Layer 3 of a small transformer language model trained on English Wikipedia (16 layers, counted from 0, width 128).
A neuron's activation on a vector x is SiLU(gate . x) times (in . x), where the dot is the dot product.
The model reads these tokens: "." " C" "ll" "r" " Paul" " Cross" "ley" " became" " leader" " of" " the" " council" "." "\n" "\n"

The vector x that enters this layer's MLP at each token. A number n stands for n times 0.027.
0 ".": 11 15 23 11 -6 15 12 16 12 52 28 12 -7 -28 -14 16 0 45 15 -19 -42 -1 7 4 -13 11 -1 8 -22 -16 1 17 -50 -2 8 -7 42 -13 21 -37 -2 3 -12 12 -45 23 -11 24 -4 13 -18 -10 5 6 17 -9 -31 8 -31 -11 16 12 5 -29 -7 -8 -9 -13 2 10 -23 25 6 -16 -4 -22 1 20 -3 9 -10 18 -33 -5 56 36 14 10 -43 -10 40 2 16 16 -17 -28 -55 33 -27 -48 32 13 -10 -40 -26 23 -8 2 6 10 67 0 -6 10 -6 -22 11 -12 13 6 17 54 -4 -22 -26 -1 29 -26
1 " C": 12 85 27 10 1 32 48 -1 -21 50 -3 -2 -44 -23 41 -8 -12 -7 21 -53 13 26 7 -8 6 -7 37 15 -18 -8 -93 -29 21 42 1 11 10 -15 7 -4 4 22 13 -15 2 2 16 2 0 -20 -49 -4 -17 -20 -60 53 8 -35 -47 -2 32 -15 15 12 -18 -11 -36 4 21 1 -22 6 -5 15 -5 32 -14 45 15 -18 7 4 -2 17 -23 11 17 5 -14 -13 23 -15 -30 -9 11 -20 -37 3 14 -7 3 25 4 -11 9 -16 1 16 -31 -3 19 -2 -45 4 -20 -9 44 -15 21 23 5 5 -16 12 -8 1 -24 -10
2 "ll": 46 26 5 -7 -28 13 15 -48 3 4 1 12 -41 9 26 -30 0 -19 -14 -32 22 -10 34 -26 -2 15 -29 18 19 43 -2 -36 0 -13 16 13 7 -40 14 -20 -10 8 13 3 -26 -12 -23 5 36 -50 -22 3 -13 -3 -4 8 -10 -28 -32 -13 38 -44 -15 -12 -10 35 28 18 10 -2 -24 -19 3 -8 -4 2 -2 18 46 22 9 10 -24 0 4 -14 1 42 10 0 38 61 27 25 -1 -13 3 5 -3 34 -5 77 -12 48 39 9 44 14 -17 -4 -24 50 -44 -2 -3 -46 -23 27 -15 -21 -4 -15 5 3 -19 12 -17 -6
3 "r": -13 33 -1 -4 10 36 -12 13 6 21 -2 2 -41 39 30 -2 48 42 -2 -2 12 21 24 -43 -23 8 -55 21 39 6 -35 -19 15 14 11 38 6 -11 27 -17 -7 48 -14 42 14 -17 33 -24 -3 9 9 -24 -37 2 -28 13 31 -12 -11 -16 -2 -14 -11 -37 -18 28 46 6 25 -18 -38 26 45 -19 3 13 -14 13 -18 7 9 15 9 -1 -3 44 -9 -29 42 -25 28 11 -38 -47 2 -10 -4 28 -47 1 -48 88 -24 39 -9 0 6 14 8 1 12 -35 31 -7 4 -26 28 -24 -24 -20 -19 8 7 18 -10 23 28 10
4 " Paul": 19 -33 -29 3 -2 57 -16 -4 -35 -7 -3 -27 -59 -12 34 24 13 21 -2 -32 51 2 36 -21 -7 8 -1 34 -12 36 -10 -5 21 -23 29 -15 -10 -10 -21 0 -3 29 27 -13 -37 16 -3 53 16 -2 9 -6 -28 -2 -43 -2 -10 11 -36 0 55 -25 17 5 14 -19 15 -2 14 -8 -47 -45 -6 -12 -50 -1 -24 27 35 13 -16 11 -11 6 -7 27 -19 35 -28 -10 11 4 -3 -5 15 19 15 -11 38 -43 -6 38 7 18 16 22 15 29 -9 11 43 -37 -26 -7 5 -27 -25 -2 -39 12 -20 37 29 -16 -12 -8 17 -8
5 " Cross": 47 -12 10 -23 -15 -6 26 -18 31 -21 -34 21 -80 -9 2 -19 -27 -9 -6 -46 -12 27 20 -29 17 30 -27 20 -12 -5 -13 8 8 12 -3 -17 18 -7 -14 27 37 26 1 -47 -17 -7 3 22 17 -5 -7 10 14 -3 15 21 7 -18 -2 24 11 -13 -2 5 2 2 21 -9 10 -14 23 9 13 -10 -28 -13 -4 -36 -10 1 -13 0 9 -5 -64 15 1 73 2 -45 15 31 23 -2 -8 -23 -25 48 -1 -38 -3 26 26 26 18 10 63 13 6 -21 5 -15 11 -14 -21 18 17 -29 5 -1 -8 37 -33 -1 -29 -22 24 -9
6 "ley": 53 -23 -27 -4 12 27 -37 -10 -6 -21 -21 8 -71 60 4 56 -34 15 -9 -34 13 -3 56 14 -12 39 -28 26 6 6 25 12 3 -29 -24 20 9 -37 8 7 3 32 -10 -19 -13 11 -11 0 -44 -4 -19 2 -27 -6 -31 -30 10 3 14 16 3 -25 0 -17 18 -44 17 -2 -1 -16 -4 -36 -11 6 -51 -13 -3 5 -18 7 -5 4 28 14 -4 20 -37 43 5 -36 41 14 -17 -4 -13 4 -17 -10 11 -40 15 4 9 33 20 21 13 14 -17 -17 22 14 -16 -4 -6 -6 15 12 4 -34 -26 29 -9 5 -25 -27 16 31
7 " became": -16 -10 -5 18 51 -6 21 -26 -4 65 -22 -17 44 26 20 8 -40 -6 -8 10 -26 -19 40 -18 6 -43 62 5 -17 -29 -20 14 29 -26 67 10 -14 -3 4 21 17 -13 -32 7 -14 -17 41 -26 10 10 -32 -32 36 22 15 -23 12 29 -29 6 -37 -20 -14 10 -11 -20 12 -4 -26 -13 25 1 -2 -28 -15 -16 -9 -52 12 16 -13 11 17 8 52 -7 -51 -7 20 10 22 -12 -16 1 -38 -40 14 -12 11 -41 0 -24 4 -18 5 16 -18 4 15 -15 -17 14 40 3 1 27 -4 21 4 -11 9 34 4 -15 29 -45 -20 -14
8 " leader": 20 -16 -7 -5 23 31 -28 5 5 37 -7 6 7 -6 -12 -4 -31 12 -24 -2 6 29 54 -39 24 -20 33 13 -20 -29 -18 -11 30 -16 21 21 -26 34 6 -64 24 -11 -71 9 -11 -11 21 -4 -16 17 19 38 49 -12 -19 6 6 32 -6 -10 -43 -33 4 27 -11 -5 19 14 -17 -11 -10 15 -6 13 -36 -8 1 -12 -21 -12 -4 18 22 -1 -19 21 -47 12 -20 -15 -4 -56 -57 -41 5 4 10 -11 -7 -28 16 12 5 -7 -26 15 19 6 -9 2 32 -48 33 3 -7 1 -9 -18 54 -35 -16 40 -13 -17 3 9 61 17
9 " of": -20 -39 -8 0 16 9 -37 19 -1 24 8 11 37 42 -7 -13 -46 30 -3 26 -8 -25 3 -46 17 19 5 2 14 12 19 -26 24 5 5 7 4 29 -10 19 2 -6 42 29 36 -5 -25 -18 -9 -9 5 -6 6 -35 -18 40 52 -18 -37 -12 26 -24 -2 27 -23 3 23 -9 -14 1 23 1 8 5 -17 2 29 12 -17 22 7 31 -13 -5 -7 5 -23 6 26 10 16 -23 -8 -44 -32 -27 -29 -7 11 16 10 -13 3 -7 -7 -5 9 -32 14 4 -5 20 -1 -21 36 12 0 -35 73 11 16 64 21 6 33 -7 -23 8
10 " the": 3 27 1 -2 -6 -4 0 -29 -21 33 -14 -12 -1 13 3 -6 -43 -18 8 38 18 -6 13 9 6 9 -10 -17 14 22 0 16 -5 6 62 15 -2 -12 -25 29 -2 26 4 34 14 1 10 -10 -5 -21 0 29 -9 34 23 40 1 33 -14 -7 -10 -5 27 2 -8 12 24 -6 -4 -6 -15 0 -36 -11 -11 -3 12 29 38 -5 3 14 -1 -4 20 13 -25 27 -4 -1 -16 -24 28 -16 -30 -2 -4 11 22 8 10 11 10 9 -9 14 -26 -3 -2 -39 21 3 -27 18 35 13 -22 -20 32 16 11 84 14 5 -17 -1 -28 22
11 " council": 37 38 19 4 -17 26 12 -14 -9 -28 -36 12 -12 -12 -36 -36 -28 -1 -30 6 35 -10 45 -20 23 -17 2 34 2 -65 2 -11 21 -2 58 -10 -37 21 76 15 6 -5 -14 45 -6 -12 8 3 10 8 -33 -21 0 9 -13 18 2 6 -6 -9 -15 14 16 0 -23 -23 19 27 -10 -34 -52 14 -8 12 17 -11 12 -19 20 7 -1 -1 -10 -12 -32 10 -31 -3 -24 -10 9 -25 -13 -29 6 -15 0 33 12 6 21 38 36 3 6 9 37 18 -5 -28 32 -27 5 -16 -12 -6 -40 4 15 -47 -29 45 3 -16 -37 0 48 -12
12 ".": -13 20 -4 7 -10 3 19 17 -3 -17 0 29 10 13 19 8 17 11 32 -14 -25 33 6 16 16 -8 20 8 24 12 2 -2 -29 -10 52 -5 39 -11 -3 6 3 5 -15 19 -10 -7 -21 2 -10 2 -10 -11 29 -21 11 -22 -14 11 -46 -19 -31 23 20 17 -3 -1 -21 -4 -2 19 18 21 16 -16 -44 -18 5 -21 -10 6 22 15 -29 -15 42 42 23 -22 -24 5 12 24 7 0 -12 -55 6 4 -12 -46 36 12 -5 -28 -28 49 1 -7 -5 8 49 8 23 -8 -14 -5 -6 4 18 5 7 60 8 -14 -25 -16 25 32
13 "\n": -19 23 5 2 13 17 -14 16 -7 50 -53 4 6 10 22 -15 -48 -3 23 -17 1 10 32 68 -20 5 9 -12 -28 13 -5 -45 45 1 44 -32 27 -12 -11 -47 -16 14 5 46 -7 25 -26 -8 18 9 -7 32 -11 -16 37 7 -24 -16 -49 12 -14 4 -5 23 6 -14 0 -11 -17 -9 19 44 -6 -34 -25 7 20 -59 12 -22 9 -2 15 -30 27 39 -7 2 -1 -3 -34 31 14 11 16 -13 -58 -5 -72 -18 17 26 22 -65 -11 7 -27 -28 8 -7 56 -22 44 -18 -8 1 -4 10 16 -12 -5 -8 28 18 -38 -6 13 6
14 "\n": -11 26 4 1 17 16 -11 12 -6 49 -51 4 4 13 21 -12 -52 2 17 -14 5 13 33 64 -17 2 16 -10 -24 14 -4 -51 46 5 43 -33 28 -15 -9 -41 -13 16 9 41 -3 27 -25 -11 18 5 -6 34 -12 -17 33 5 -20 -19 -46 16 -19 6 -6 21 8 -12 9 -19 -19 -7 19 39 -6 -37 -22 8 18 -61 16 -25 11 -2 20 -31 23 36 -3 9 -2 -6 -35 36 10 9 15 -3 -53 -7 -69 -12 14 28 23 -61 -10 3 -30 -27 12 -4 55 -20 43 -17 -6 3 1 10 19 -19 -5 -13 27 20 -41 -3 14 13

Each question shows the input weights of one neuron of the MLP. A number n stands for n times 0.0073.

n64 gate: -11 -1 9 4 -3 -21 -34 28 1 -24 -8 -35 11 -47 20 -3 22 -15 0 30 -56 15 -1 -3 43 -11 6 35 -6 -6 16 9 -51 -34 -29 -19 34 0 12 -12 -9 -13 -28 -9 16 -25 11 -19 31 26 43 -26 11 -18 9 -25 -26 36 -12 -3 27 -41 38 1 -1 -26 7 -22 -31 14 9 -7 6 -13 27 17 -1 11 5 35 -49 -13 32 6 -17 -14 3 -24 19 21 16 -20 -11 -14 -24 58 30 26 9 3 -24 27 7 -3 20 25 -2 17 32 11 -52 16 19 16 -24 -1 27 31 -15 -10 17 5 -23 9 31 24 -10 -16
n64 in: 12 5 22 18 -25 3 -2 28 19 4 31 -6 -21 -11 -5 4 3 -11 3 18 8 -32 3 -4 5 -8 -18 -30 -5 15 11 3 12 26 3 11 -25 10 -3 11 7 -24 38 9 -2 -7 -17 -21 -4 24 -4 26 -6 32 -17 -21 28 -27 -7 -20 -21 8 -19 -17 -52 6 19 -15 -8 23 -19 7 -4 1 14 -15 -13 -3 -37 -22 34 -12 5 -3 -26 -22 9 9 10 0 -7 24 -21 -18 19 5 -3 -3 -26 -58 18 -20 -7 -17 -4 -10 -11 24 21 4 -8 -46 -21 -20 7 16 -24 29 19 38 -36 7 5 -9 0 11 23 5
On which token does it fire most? 2 "ll"

n192 gate: 14 -50 -1 -39 29 4 3 1 32 17 16 16 2 7 7 -8 28 -1 47 8 -19 5 10 20 -28 -1 -25 11 -26 0 26 28 -17 2 9 -61 -12 -14 13 -26 23 18 -30 4 -9 12 33 13 -7 32 -9 -3 -29 -4 28 -20 -18 1 15 2 -4 -15 -3 17 -1 28 -18 -3 10 -8 -12 16 -32 -23 16 36 27 -7 1 -11 18 -20 18 31 -47 12 -2 13 17 13 -48 -27 24 -5 -4 22 -4 -17 27 16 -34 -23 -18 -7 3 -3 -83 -35 -22 -2 8 27 1 0 -11 0 -22 12 11 43 -11 24 -4 -24 -3 -7 1 -37
n192 in: 35 6 -7 20 -1 -24 9 -1 -8 -21 -69 22 44 -25 5 19 1 -5 -27 28 -26 33 -24 4 18 -14 16 -29 -24 1 3 -26 19 -34 9 -34 -35 6 -3 8 7 18 34 -13 1 10 -31 7 -31 23 20 28 -5 -23 -25 12 1 15 -29 -26 -32 8 -6 -15 8 -4 41 38 -23 -5 33 0 8 -12 11 12 -5 -11 3 -19 -13 -10 -24 -30 30 2 -31 -9 -22 -15 17 2 14 -15 -6 -7 4 -49 5 -6 33 5 -10 -1 -7 -13 -24 4 5 5 -22 -5 37 4 17 -6 16 -9 -5 9 -4 -12 -14 -17 24 59 18 38
On which token does it fire most? 13 "\n"

n278 gate: 25 -19 0 -23 -2 42 56 4 13 10 28 -13 -3 -6 -17 -20 4 13 16 17 -12 18 35 -10 -31 -15 -29 -22 -27 -25 20 -10 -4 39 19 -13 21 34 -1 -19 -34 -12 9 15 -47 -20 23 14 18 36 4 12 2 63 21 -10 8 -28 -22 -11 0 0 22 24 -28 -9 -34 -52 5 33 -19 -7 34 -11 -8 3 32 -25 -25 -8 4 -23 -19 22 -13 -49 -7 -19 12 9 -2 -26 2 31 23 -2 2 39 14 27 9 -23 11 45 -35 35 -19 -21 -25 -17 -4 9 -6 -18 -35 -9 -16 -6 -6 21 4 -11 2 22 50 -40 8 -37
n278 in: -1 37 -13 -17 22 -22 -13 6 -33 9 23 10 -5 24 13 26 16 -2 24 9 -16 9 15 7 1 -13 -49 -25 -7 11 18 7 -21 30 2 4 -3 16 -8 -32 4 13 20 3 20 31 23 1 -43 60 5 -20 -3 37 -5 -4 -11 13 -26 20 16 -3 6 35 -8 29 27 -13 7 16 -1 -14 -33 -7 -10 38 0 6 3 -18 17 2 -8 47 0 -19 11 -8 36 -16 6 -36 -23 6 15 -18 18 -18 -1 15 -11 -45 -17 11 10 -26 0 -12 -6 3 -24 -1 -24 -11 -1 -60 -7 7 39 14 21 -8 -42 7 18 -21 4 -22
On which token does it fire most? 14 "\n"

n122 gate: -22 -5 -1 -31 -76 -3 0 26 28 -29 -18 12 2 16 8 -37 35 3 35 18 19 7 -39 15 -29 16 -17 5 -28 -10 21 -27 16 -33 -7 33 -13 -12 65 -7 7 -16 -5 17 -17 1 -5 20 -5 6 21 -7 -8 -18 19 6 18 18 39 -35 15 -19 20 12 29 47 -31 -9 7 5 14 -43 -30 -3 -6 15 6 16 -6 -19 16 16 -41 -1 17 14 -20 16 -58 20 5 -24 3 -18 12 -17 -36 1 16 -16 -4 -25 -22 16 10 16 -9 -29 0 10 6 14 26 -18 5 -19 14 32 -27 36 34 9 29 25 32 -35 11 27
n122 in: 10 -2 30 4 -12 -18 0 -20 6 9 -15 2 1 -36 17 0 -4 2 -9 -9 8 -2 -12 21 -14 16 10 -6 -27 -39 -50 -1 -4 -29 -23 0 -14 -14 -11 -19 14 -2 36 9 18 6 -17 -15 -3 23 -24 9 -12 29 10 -9 2 20 13 4 -2 24 -33 -26 -22 4 21 -18 -6 -29 -32 16 41 15 19 13 2 11 3 -8 -25 16 -7 -4 22 -30 -8 32 -31 -21 44 -25 -7 -10 -3 22 16 21 -14 -4 -30 0 4 5 -11 16 -5 -4 -13 29 4 -32 10 -17 5 -5 -22 -28 -20 38 -11 -8 -2 13 5 13 6 -40
On which token does it fire most? 0 "."

n126 gate: -25 -30 -11 0 22 4 39 -28 -28 -12 -3 0 52 -1 4 -26 29 -7 -20 21 14 31 16 0 -15 -27 5 -12 6 -24 -10 -12 7 35 -13 -17 46 -13 -5 5 2 -7 6 8 15 5 2 3 26 -6 24 -3 -14 -7 32 -14 -11 23 21 -25 -15 26 -9 25 9 -2 -16 -27 -4 11 11 1 1 -10 -28 29 13 -3 12 -7 5 17 13 -24 -6 5 25 11 -9 28 -15 4 -20 8 13 22 9 24 -16 9 -4 3 5 19 -11 -9 -17 -13 13 -6 40 19 10 0 3 17 -18 18 9 21 5 -1 4 16 29 -21 -3 -24
n126 in: -19 -1 10 12 34 6 19 -17 6 17 -28 5 15 -11 -4 -8 6 35 2 8 -4 24 20 -1 -12 -9 9 -4 -6 -14 -11 -19 24 23 -10 23 30 -7 -10 2 -8 -13 -22 22 4 18 17 4 26 -24 11 11 4 -30 2 -3 19 21 22 -19 -33 10 -16 1 14 -25 3 -2 -9 12 -8 19 10 -5 -51 17 2 -5 13 12 21 63 2 -31 3 14 -3 18 7 -5 -7 10 -13 -29 10 -16 5 1 -10 -37 6 22 13 23 -16 29 1 5 -5 -11 31 16 4 -2 32 21 -5 -9 17 19 -12 16 7 -5 9 25 25 -15
On which token does it fire most? 14 "\n"

n20 gate: 2 -3 -38 14 2 -7 17 -41 1 26 46 -4 10 14 -38 -25 25 6 20 1 26 -35 -25 -10 -22 15 8 6 36 25 1 1 -62 41 -25 -23 27 36 9 -4 15 23 -23 -17 -9 -17 31 31 38 19 -19 19 -24 4 0 -9 -5 -8 14 11 -20 1 -7 -7 -73 12 16 -12 -16 -5 -16 22 -8 10 -2 -22 -4 10 10 17 -21 -21 -41 -1 -31 22 21 -40 0 45 18 9 -12 9 13 51 59 12 -24 21 -5 23 -11 -18 29 1 32 -32 -2 4 -13 30 8 21 -15 -18 -31 -13 -19 -9 1 -40 14 -3 -6 -17 -13 -10
n20 in: 30 -16 24 -23 -4 1 -14 1 -14 11 -45 3 -3 12 -41 17 -18 -11 -7 -2 -9 -45 25 -10 -3 12 -4 0 42 20 21 3 8 -24 -29 -6 14 5 -19 33 22 6 26 22 10 37 44 -7 6 40 22 -4 -29 8 3 17 16 5 4 11 -11 13 -33 -23 33 17 32 -9 -13 -53 10 57 7 0 33 6 -3 9 -18 22 -12 -22 -16 -20 15 16 -3 -33 19 -10 12 41 -19 -19 20 3 36 16 3 4 -6 2 6 13 16 -11 36 27 -23 15 -30 -47 30 24 8 -26 -3 -2 -10 12 12 -1 2 11 -5 20 -1 7
On which two tokens does it fire most, strongest first? 3 "r", 1 " C"

n57 gate: 27 2 41 0 -56 2 17 -1 14 -25 6 -21 21 1 -4 21 -37 -17 0 0 -2 -28 18 34 20 -3 -27 -1 9 30 -14 -18 6 14 16 14 18 14 2 -23 4 -7 8 -11 -26 -15 -1 -24 0 -5 -8 42 11 28 48 9 26 12 -1 -43 2 30 5 1 43 17 -14 -19 19 -13 -23 2 -2 20 6 -2 -1 0 -4 6 22 -11 -19 -16 -12 11 -25 -12 -28 5 -18 -29 7 28 -6 -15 6 13 -7 -16 35 -18 -31 44 24 -3 -11 -19 7 9 -3 -11 14 1 -24 22 6 6 -2 -17 -17 25 -17 -3 12 -14 -6 18
n57 in: -4 12 -3 6 -2 -13 -22 22 7 -7 0 38 -47 0 24 -4 -6 20 26 -16 4 -4 -23 -3 -7 26 -12 -12 20 -16 17 17 37 14 8 -5 -21 0 -25 32 7 15 -38 -14 12 -26 10 -7 0 -12 3 -16 -6 16 -25 -13 -18 -20 8 4 21 -12 1 13 -6 -13 -16 -3 1 6 8 10 -11 4 -15 -25 -14 28 16 14 -9 29 46 5 -15 19 -12 -29 22 -24 22 8 -3 12 7 14 -13 -15 4 -3 -3 6 -45 7 22 20 7 51 12 -15 -2 -16 -39 -29 25 15 42 -23 -21 -20 8 -8 37 6 3 -11 -23 -3
On which token does it fire most? 5 " Cross"

n304 gate: -1 -19 15 7 -31 -35 44 10 -14 -2 25 -13 24 17 18 -18 -16 -33 -35 14 30 14 13 14 -11 14 28 -12 -11 -18 37 23 -7 44 -28 3 10 -15 8 -17 -2 19 5 -11 2 -41 -32 -43 14 3 2 3 40 1 33 -15 15 -15 3 -23 -17 26 4 -51 6 11 -27 42 9 13 28 -23 -21 -10 26 -15 21 25 -9 -15 27 4 -7 -33 -20 -30 8 -10 25 49 -6 -9 -13 5 34 -5 -9 -61 -29 31 39 -38 6 -6 22 7 -37 -14 8 36 7 -10 23 14 -7 12 -15 37 29 13 10 -36 -8 -6 21 18 10 -6
n304 in: -3 6 -19 14 -12 7 -2 -31 -11 40 27 -30 23 -10 13 -23 -9 -10 48 -6 8 10 3 14 40 23 -2 -5 -27 -57 25 5 5 22 -18 22 0 -1 -3 13 -25 -14 -24 -11 31 -51 -11 1 46 -12 24 23 11 -19 -8 -10 -28 0 10 -13 -53 1 4 4 20 17 5 -16 4 -26 -9 -27 14 3 -22 7 -9 -10 -4 18 -4 41 -16 3 40 -25 -11 -1 0 3 -34 2 9 -7 -22 14 8 -20 -25 -13 4 -3 -3 18 -23 15 19 -8 3 -4 20 0 -12 -3 8 -3 -7 -1 -2 -12 30 -3 11 -1 35 2 5 10
On which token does it fire most? 1 " C"

n207 gate: 0 -10 -16 6 15 5 33 -15 -8 1 -12 -7 6 -12 0 5 35 24 -8 4 -11 11 -1 -9 -17 39 35 -26 -24 12 28 9 10 28 -12 -4 15 18 -16 4 -21 -15 13 -15 -24 19 17 36 -9 18 -2 -15 2 34 -19 -10 -9 -9 -27 4 -28 5 2 -40 -42 61 -19 -37 20 13 6 -44 9 -24 3 -6 12 -10 30 -3 -18 19 5 -33 -15 3 -11 25 6 5 27 20 28 3 -6 2 -8 4 24 3 -7 7 25 29 -9 4 -3 29 -34 18 11 57 4 4 11 18 45 26 3 5 -26 -23 10 13 2 7 -26 7
n207 in: 13 -11 -24 -22 18 -10 3 -7 8 -27 18 2 9 -26 11 -10 -3 4 0 -14 -41 -31 9 -13 25 -8 -6 16 -4 29 -19 9 2 -6 17 9 -13 -10 13 -27 31 -10 3 3 0 -24 0 13 33 3 -32 -13 10 32 -10 -4 24 -8 4 -26 -9 3 18 -28 -5 -7 -6 -10 -20 13 18 -8 -9 34 20 9 10 -34 -17 -2 11 5 -41 -41 8 -10 -19 29 2 47 23 15 6 1 -6 -14 7 -13 -4 16 -4 12 22 36 14 -21 -20 4 4 9 3 -9 17 -66 5 5 10 1 -25 -22 -27 -12 16 -23 24 5 -25 -17
On which token does it fire most? 2 "ll"

n319 gate: -6 -20 20 -5 -2 26 -18 4 -16 -36 -34 -18 38 14 8 -22 0 -43 -2 23 30 -7 -12 9 -28 -6 -12 -19 -9 -25 -9 11 47 7 -6 4 -17 23 -10 2 12 23 2 24 -4 6 -23 -11 -1 44 25 17 5 -26 50 17 -34 3 6 -26 26 6 6 22 -5 -3 -18 -28 32 14 14 -32 12 -15 -12 12 -17 -10 -20 -21 28 -9 -24 -7 1 38 9 -72 45 15 14 -20 -20 8 29 -4 4 30 -18 50 27 -10 0 -7 -20 29 9 -22 36 -24 -15 -36 1 5 -13 -5 18 28 21 31 -14 -23 23 20 12 -5 0 49
n319 in: 0 17 -1 -13 -3 21 8 -17 -17 -14 -35 -37 -9 -17 16 22 23 14 -20 -9 -52 -6 7 -6 -19 2 1 -4 -3 9 -36 -26 8 -6 30 35 -1 9 11 -9 -20 -41 -13 -11 -2 -13 28 42 12 11 -11 -3 -21 10 -43 9 -12 -5 -20 -2 13 -5 11 -8 -2 29 0 -13 25 30 -26 30 21 8 16 -2 -10 -20 19 18 26 -4 31 7 11 -17 4 -3 3 -3 15 17 41 44 -5 12 10 62 3 -7 -7 18 17 -25 1 -21 1 -9 0 7 26 10 28 22 -6 -37 7 -21 -4 -32 7 -25 20 3 5 -30 -41 1
On which token does it fire most? 13 "\n"

n85 gate: -16 -8 -10 1 27 -11 7 -11 -13 27 5 -6 35 -6 -14 27 -2 -2 -6 25 5 3 -14 12 -31 -8 11 2 -13 25 16 -6 -6 23 -48 32 -17 -4 -19 27 -12 -6 -2 8 -7 8 -8 28 -18 12 -11 -44 2 -10 -10 -44 -40 8 32 25 14 17 -31 -23 -5 39 -16 11 -15 8 32 17 -14 16 73 -28 8 20 5 -3 -19 -4 -4 -26 -23 -27 61 -49 -13 -5 -28 -5 -37 4 8 4 24 -35 35 -5 12 -27 38 -53 -3 3 -39 0 1 2 -12 4 18 52 -1 -3 -15 -12 4 11 10 -35 0 -15 -3 34 6 11
n85 in: 36 -26 11 -6 14 7 10 -9 -18 13 1 -22 -6 1 1 -24 13 -32 -15 -15 -9 -24 4 13 25 -4 23 -6 -9 -45 -10 6 -3 -50 14 -12 3 -35 -8 -17 17 14 0 12 0 -7 -13 -44 -4 2 27 5 9 2 15 16 5 39 -17 10 -7 -17 -9 15 -37 -18 4 20 -23 -27 -9 5 7 3 -33 17 10 -20 -38 11 18 7 14 2 37 2 1 0 -4 19 15 -1 25 -38 5 40 -16 -3 -14 9 -14 18 12 18 -17 4 37 -27 29 -1 -4 -19 10 -3 -19 2 -8 35 -52 4 -6 7 -24 -11 10 -7 9 22
On which token does it fire most, and how strongly? 1 " C", at about 0.34

n52 gate: 3 22 3 -22 -11 -16 -2 -3 -28 1 17 -1 36 -42 -16 -15 -8 7 9 10 -15 9 -21 -34 20 1 -21 -48 7 -21 32 -16 20 -8 -30 10 28 -18 3 -33 1 31 42 11 -37 -4 10 12 -20 33 3 2 -7 8 -20 13 -21 4 4 -9 -11 10 -32 8 -6 42 17 -31 -1 -25 -38 -24 28 17 43 -3 36 -13 47 -5 29 -32 23 0 -26 -19 26 9 5 18 8 9 -6 4 13 26 40 -20 -10 18 5 0 -24 -29 -22 0 -13 -11 -6 11 47 -13 22 27 -6 2 -24 9 -30 25 48 -21 9 5 -10 0 -3 40
n52 in: -14 -7 16 13 6 -27 11 -35 14 -17 -11 6 -7 -12 15 -24 24 -7 -45 -27 -10 -5 -7 32 -8 -35 17 20 -17 2 3 -2 -20 6 16 -6 -48 11 18 -10 1 3 -5 -15 16 -19 -17 -15 4 -19 -14 -14 -3 -31 13 -51 14 -26 0 -13 1 0 5 14 -6 -26 1 30 -2 6 13 -9 -23 -25 -25 8 -30 -8 13 24 14 -10 8 -3 6 6 -18 21 -47 -4 -22 -15 9 -15 15 -22 21 8 35 47 -9 8 -15 -3 18 5 23 27 28 -13 -23 25 -9 -6 -20 10 5 -25 7 -15 -27 -6 22 6 -10 26 -1 -29
On which token does it fire most? 9 " of"

n61 gate: -8 14 -39 -3 7 -18 45 17 11 -15 4 -35 -5 27 -54 -11 34 -15 -3 -3 -43 -28 -48 6 -5 2 -8 -19 -16 -28 12 -9 -5 -16 -11 21 30 25 43 0 10 -71 -5 2 -49 -11 12 -24 28 -22 15 1 -5 -13 24 -28 -7 0 31 36 0 -24 4 -8 -34 23 -10 -4 12 0 -8 3 16 16 39 18 -1 4 -20 -51 -23 25 3 2 -10 -21 43 -17 -13 7 8 -9 13 -34 2 -10 23 -8 9 9 -15 -1 -25 11 -17 2 -20 13 5 -16 -54 31 -19 45 -8 -28 -37 48 -17 -14 11 0 -15 14 20 -11 -23 0
n61 in: -44 -7 -1 -18 -13 -5 45 -35 23 27 -21 -17 -12 18 -14 -7 6 34 0 8 9 -11 -12 26 13 15 41 -2 -8 -9 2 27 0 32 7 -38 -9 16 17 11 -13 -36 -2 7 -17 -24 30 -18 26 21 -6 -19 18 -8 8 -29 -7 -23 5 8 -5 -14 -30 35 -20 11 -26 2 2 -10 14 14 11 -18 -10 -14 28 25 14 -19 -22 23 29 7 -1 6 -2 -20 -28 11 23 6 -23 -32 6 -3 -23 20 4 -11 -8 -18 3 0 17 -5 45 20 42 -11 -12 6 0 44 12 -4 -4 -15 -8 7 35 1 0 -15 12 5 0 -27
On which three tokens does it fire most, strongest first? 6 "ley", 3 "r", 10 " the"

n100 gate: -2 -9 -4 1 12 -1 14 35 2 24 29 13 6 -17 -8 22 23 -6 -14 3 -28 -8 11 3 29 0 -3 2 6 -11 -18 35 22 13 6 -12 33 18 -1 25 -8 -34 7 8 -6 11 11 -12 1 -7 7 12 -28 48 6 -6 -8 18 7 -11 -10 -6 -15 -18 -18 -3 32 -16 -9 2 -11 21 14 37 -15 9 34 6 -30 -28 -4 -15 2 -10 -12 -28 34 -16 13 36 15 -4 8 -20 19 31 -16 -29 21 40 -31 -8 -24 9 -13 -7 -3 0 6 -22 -17 12 7 -14 -3 6 3 2 -35 -6 20 6 -20 70 6 -4 7 24
n100 in: 2 -1 5 7 -43 -5 2 18 -17 2 -19 -17 10 35 6 -6 -5 -20 -17 -7 7 -2 -13 6 0 30 19 5 -4 14 14 24 -12 4 -9 30 12 -11 14 16 -26 -4 0 -1 20 -1 -18 18 6 2 -12 -20 -2 -8 4 -4 15 -23 5 22 -13 0 15 17 -9 11 -12 15 4 -31 -14 -25 -27 -28 25 -13 -18 21 21 -32 13 -1 11 0 12 3 6 7 30 -5 -2 9 36 3 -8 6 9 0 -24 17 11 13 7 -25 -8 -6 8 -16 3 14 2 9 -9 -7 -13 -10 36 -19 14 -3 16 -4 10 -5 -18 1 -11 10
On which token does it fire most? 8 " leader"